Layer 11 of a small transformer language model trained on English Wikipedia (16 layers, counted from 0, width 128).
A neuron's activation on a vector x is GELU(weights . x), where the dot is the dot product.

Input weights of the MLP neurons that the questions are about. A number n stands for (n - 500) times 0.00076.
n2: 686,428,613,345,334,453,508,557,553,619,345,489,485,648,387,578,706,596,393,526,556,349,565,527,619,582,555,504,447,480,550,616,376,496,545,561,349,348,484,594,412,668,257,504,748,407,555,442,540,476,609,468,403,620,271,427,549,221,292,452,657,532,541,453,192,488,741,652,556,516,582,411,606,168,280,277,377,610,561,703,647,456,539,531,606,595,678,477,563,389,413,833,517,622,528,726,174,394,864,422,534,349,629,637,568,657,656,590,637,522,678,448,352,548,529,570,536,418,484,627,484,416,402,560,652,488,398,356
n71: 359,598,536,279,477,513,411,369,433,314,368,573,462,473,522,418,496,782,355,375,549,367,784,768,496,597,439,681,387,606,361,584,212,482,546,641,533,396,837,566,693,531,559,978,355,608,365,470,504,460,565,465,473,603,318,590,500,609,687,464,266,726,807,278,170,483,534,540,357,358,488,483,509,643,436,441,669,626,450,600,391,527,496,452,249,675,526,621,698,495,274,591,667,447,433,665,422,356,597,378,408,550,243,460,538,588,702,513,477,575,478,686,361,360,496,450,397,858,293,611,575,357,576,138,287,541,352,330
n101: 361,486,592,680,390,562,459,500,476,261,764,434,535,596,714,694,424,746,569,500,505,771,552,465,518,416,295,612,541,477,453,595,394,639,821,746,581,672,586,349,445,450,597,630,463,550,244,513,627,220,575,558,737,582,443,559,488,364,523,333,351,179,371,722,575,748,578,447,600,392,382,761,290,667,435,486,393,641,537,637,359,293,288,406,563,330,711,553,312,295,603,614,340,660,486,751,259,221,689,451,521,685,544,345,514,665,369,504,387,551,496,585,680,353,586,556,346,381,761,419,455,746,444,573,496,934,291,327
n105: 635,606,536,671,482,470,662,464,182,518,712,363,623,477,256,401,338,380,269,294,712,508,471,567,500,609,582,517,656,627,711,328,364,640,545,396,445,706,359,543,478,606,236,574,464,656,668,354,522,601,616,474,571,438,646,184,368,268,544,557,605,491,652,763,466,504,787,128,544,465,430,525,418,404,550,589,559,742,151,418,617,755,427,587,544,419,295,376,491,436,574,521,871,257,500,564,395,539,522,500,455,680,530,242,863,487,452,648,477,302,414,496,471,781,544,541,337,479,308,404,641,504,617,571,573,636,431,332
n131: 432,172,915,395,565,563,779,323,430,294,491,550,275,168,500,755,527,519,518,388,657,452,627,487,422,467,351,491,719,642,801,619,414,481,755,495,447,518,344,495,579,542,430,482,655,611,401,433,615,578,446,364,611,634,446,236,678,267,665,450,481,407,257,392,195,568,632,650,426,568,368,573,505,409,481,323,589,618,799,630,435,399,527,717,264,441,344,527,446,614,482,553,314,450,634,509,517,180,637,621,444,627,608,755,413,704,454,423,667,736,317,199,661,314,562,585,353,672,444,500,665,417,478,237,797,774,360,482
n223: 445,464,619,399,288,704,383,314,477,571,662,742,368,455,490,257,804,418,592,114,607,491,490,446,678,389,54,571,521,409,399,755,333,568,364,693,468,644,434,395,495,582,428,454,495,659,475,733,480,638,276,681,572,152,386,695,572,352,551,586,800,324,298,595,336,575,725,657,587,662,547,656,224,351,693,391,307,441,376,162,433,429,799,711,168,500,569,401,601,442,591,451,447,575,597,475,248,550,444,535,337,562,640,454,344,736,639,726,489,500,465,900,577,196,602,936,280,467,521,429,353,192,202,223,520,679,490,715
n289: 585,509,370,257,343,375,509,548,595,351,561,343,656,458,414,579,607,565,578,436,534,402,741,676,624,425,576,534,509,398,701,779,367,636,654,557,505,324,667,593,668,526,657,688,671,461,609,558,410,251,349,610,565,577,87,171,496,387,633,577,381,409,465,281,538,525,751,551,453,406,596,504,572,755,864,370,443,508,300,349,464,201,504,622,580,284,546,467,475,531,598,600,558,336,681,291,480,664,347,534,544,456,626,522,427,82,344,694,237,532,438,555,439,431,407,451,431,384,530,317,538,530,650,690,534,491,769,569
n324: 461,572,504,669,528,234,528,456,486,496,192,370,637,329,500,322,516,396,648,637,556,371,794,614,311,369,356,307,500,374,665,583,489,569,549,524,479,562,559,293,600,671,327,413,625,360,659,408,524,611,287,465,612,472,554,384,660,205,445,769,443,480,597,675,639,741,500,579,631,449,599,548,484,698,443,677,281,373,399,206,455,382,450,325,527,475,481,562,445,598,559,550,722,399,572,450,471,450,421,814,418,261,453,564,399,590,428,641,607,493,508,457,406,648,565,619,472,481,749,311,646,392,616,492,430,733,442,611
n357: 513,837,449,351,445,266,428,605,319,90,602,753,461,376,468,434,631,418,638,335,495,388,530,621,378,556,602,621,408,320,264,523,555,435,453,277,143,394,735,558,395,363,413,491,357,418,757,813,536,586,535,397,477,645,509,587,592,389,106,518,542,417,491,331,319,669,552,529,436,662,407,630,531,684,495,532,746,681,196,531,808,568,318,576,513,405,350,526,742,449,419,487,622,643,300,712,450,660,352,549,491,731,669,505,562,397,467,513,524,496,223,653,801,606,553,346,604,504,550,266,577,349,444,514,367,318,758,714

Each question shows a token from some text and the vector x that enters the MLP there. A number n stands for (n - 500) times 0.017.

"sh": 476,423,494,379,544,485,504,564,458,473,397,567,422,674,475,643,499,465,328,495,538,219,428,420,371,422,536,534,515,447,481,511,492,496,504,575,495,531,520,435,462,431,500,436,551,588,546,524,469,491,508,442,488,578,561,534,716,639,495,500,549,585,441,465,478,584,636,194,487,512,573,320,600,470,541,559,451,467,631,720,494,575,491,370,526,592,446,694,460,465,478,570,615,495,460,417,720,557,457,449,515,486,558,451,456,374,494,514,516,441,603,549,566,425,521,450,467,618,532,523,395,473,342,435,547,470,399,576
Which two neurons fire most, strongest first? n71, n2

"ed with": 413,529,423,430,570,464,542,422,687,505,443,384,651,805,475,577,581,462,492,573,460,199,492,516,478,528,508,524,539,421,499,583,576,384,470,522,477,641,502,532,599,479,499,545,540,451,490,543,492,459,466,544,427,467,502,441,609,511,496,464,455,505,463,524,375,588,579,187,601,484,550,513,501,425,440,515,422,474,456,593,495,225,502,402,420,535,533,486,406,565,639,481,470,502,519,506,624,559,483,424,578,567,552,553,419,493,424,522,432,426,538,567,567,520,617,537,603,438,547,497,574,476,499,482,485,533,469,536
Which neuron fires most, and how strongly? n289, at about 2.5

" to": 415,543,422,414,474,457,588,476,651,443,439,454,521,869,431,585,605,521,420,663,472,343,536,554,408,558,517,431,543,447,547,549,650,391,500,542,595,535,488,633,566,510,499,463,495,476,465,591,480,525,476,550,415,472,558,385,503,463,548,492,486,547,433,507,406,593,500,248,616,473,465,508,594,463,460,504,344,455,473,559,406,267,506,431,474,547,466,490,403,514,648,431,450,528,559,504,608,584,458,481,491,488,615,545,461,566,389,527,369,443,558,526,446,538,607,514,550,580,504,576,425,565,527,508,397,540,418,501
Which of these neurons fires most? n289

" H": 479,420,470,540,543,491,431,410,552,552,432,409,401,717,484,596,578,569,319,546,506,262,425,409,529,543,422,509,552,519,464,544,465,485,511,470,433,477,637,520,486,499,475,483,453,518,395,549,472,487,619,489,520,484,619,544,517,577,501,506,479,587,437,406,511,545,578,147,469,557,484,363,522,467,416,584,399,475,544,605,450,475,509,386,549,669,474,566,522,436,514,453,576,444,537,445,711,656,497,456,583,530,611,552,432,470,449,534,555,358,600,520,439,500,506,541,567,549,551,585,439,530,364,394,512,429,493,625
Which neuron fires most, and how strongly? n2, at about 0.27

"it": 477,275,509,562,471,484,497,459,569,492,632,574,446,791,438,513,496,483,504,488,546,337,527,357,458,441,564,443,563,388,383,458,540,459,460,566,406,655,476,407,447,553,436,379,488,577,569,560,531,516,533,462,447,514,432,599,736,580,569,526,517,628,360,520,456,589,568,408,541,541,550,385,489,437,462,469,477,512,577,508,502,468,507,292,544,502,549,564,452,479,506,589,605,517,618,474,635,531,476,335,424,535,713,505,441,535,369,392,439,415,552,551,701,437,613,489,494,410,534,582,391,437,297,455,488,433,528,535
Which of these neurons fires most? n223

"own": 450,492,359,581,496,532,508,360,602,505,526,419,521,732,488,578,550,455,384,490,523,289,426,478,455,543,540,419,522,436,520,521,602,465,530,429,493,659,480,485,527,440,494,518,685,467,386,540,445,502,518,481,505,522,505,509,640,636,518,544,713,386,373,628,471,449,473,421,508,705,410,388,667,487,392,455,386,455,446,440,522,452,447,510,493,604,577,424,497,438,500,587,547,462,415,494,759,591,495,428,340,544,581,568,469,432,489,435,466,432,591,701,607,388,497,578,464,546,438,499,518,499,436,528,541,534,558,400
Which of these neurons fires most? n223

" West": 391,445,459,455,436,547,564,506,523,536,400,489,472,828,484,572,555,472,452,623,581,351,474,527,403,541,520,555,511,445,442,589,493,380,457,531,405,490,589,344,370,551,426,518,574,489,459,551,506,463,604,452,493,493,507,502,530,607,546,562,500,553,395,425,376,558,628,323,535,549,481,341,576,457,399,537,466,487,569,622,468,462,544,420,584,663,446,502,388,543,539,567,529,541,458,461,809,493,375,465,490,553,691,496,418,510,387,479,549,434,591,533,648,511,535,490,412,699,525,554,343,449,399,471,401,450,505,501
Which neuron fires most, and how strongly? n2, at about 1.4

"ared": 613,504,464,475,496,423,406,350,664,584,484,426,580,792,513,582,645,497,409,542,476,273,579,476,463,533,580,480,550,364,367,482,569,384,552,368,491,593,533,538,543,471,479,538,604,450,478,545,455,531,477,481,408,527,461,462,697,691,528,493,572,558,339,534,439,538,489,419,491,606,520,500,563,466,473,444,446,437,354,526,450,473,501,335,473,607,621,478,431,470,569,584,607,437,522,554,674,648,506,458,406,461,531,517,414,508,325,463,517,350,516,548,644,481,572,607,555,508,432,542,490,459,354,487,547,477,499,401
Which of these neurons fires most? n2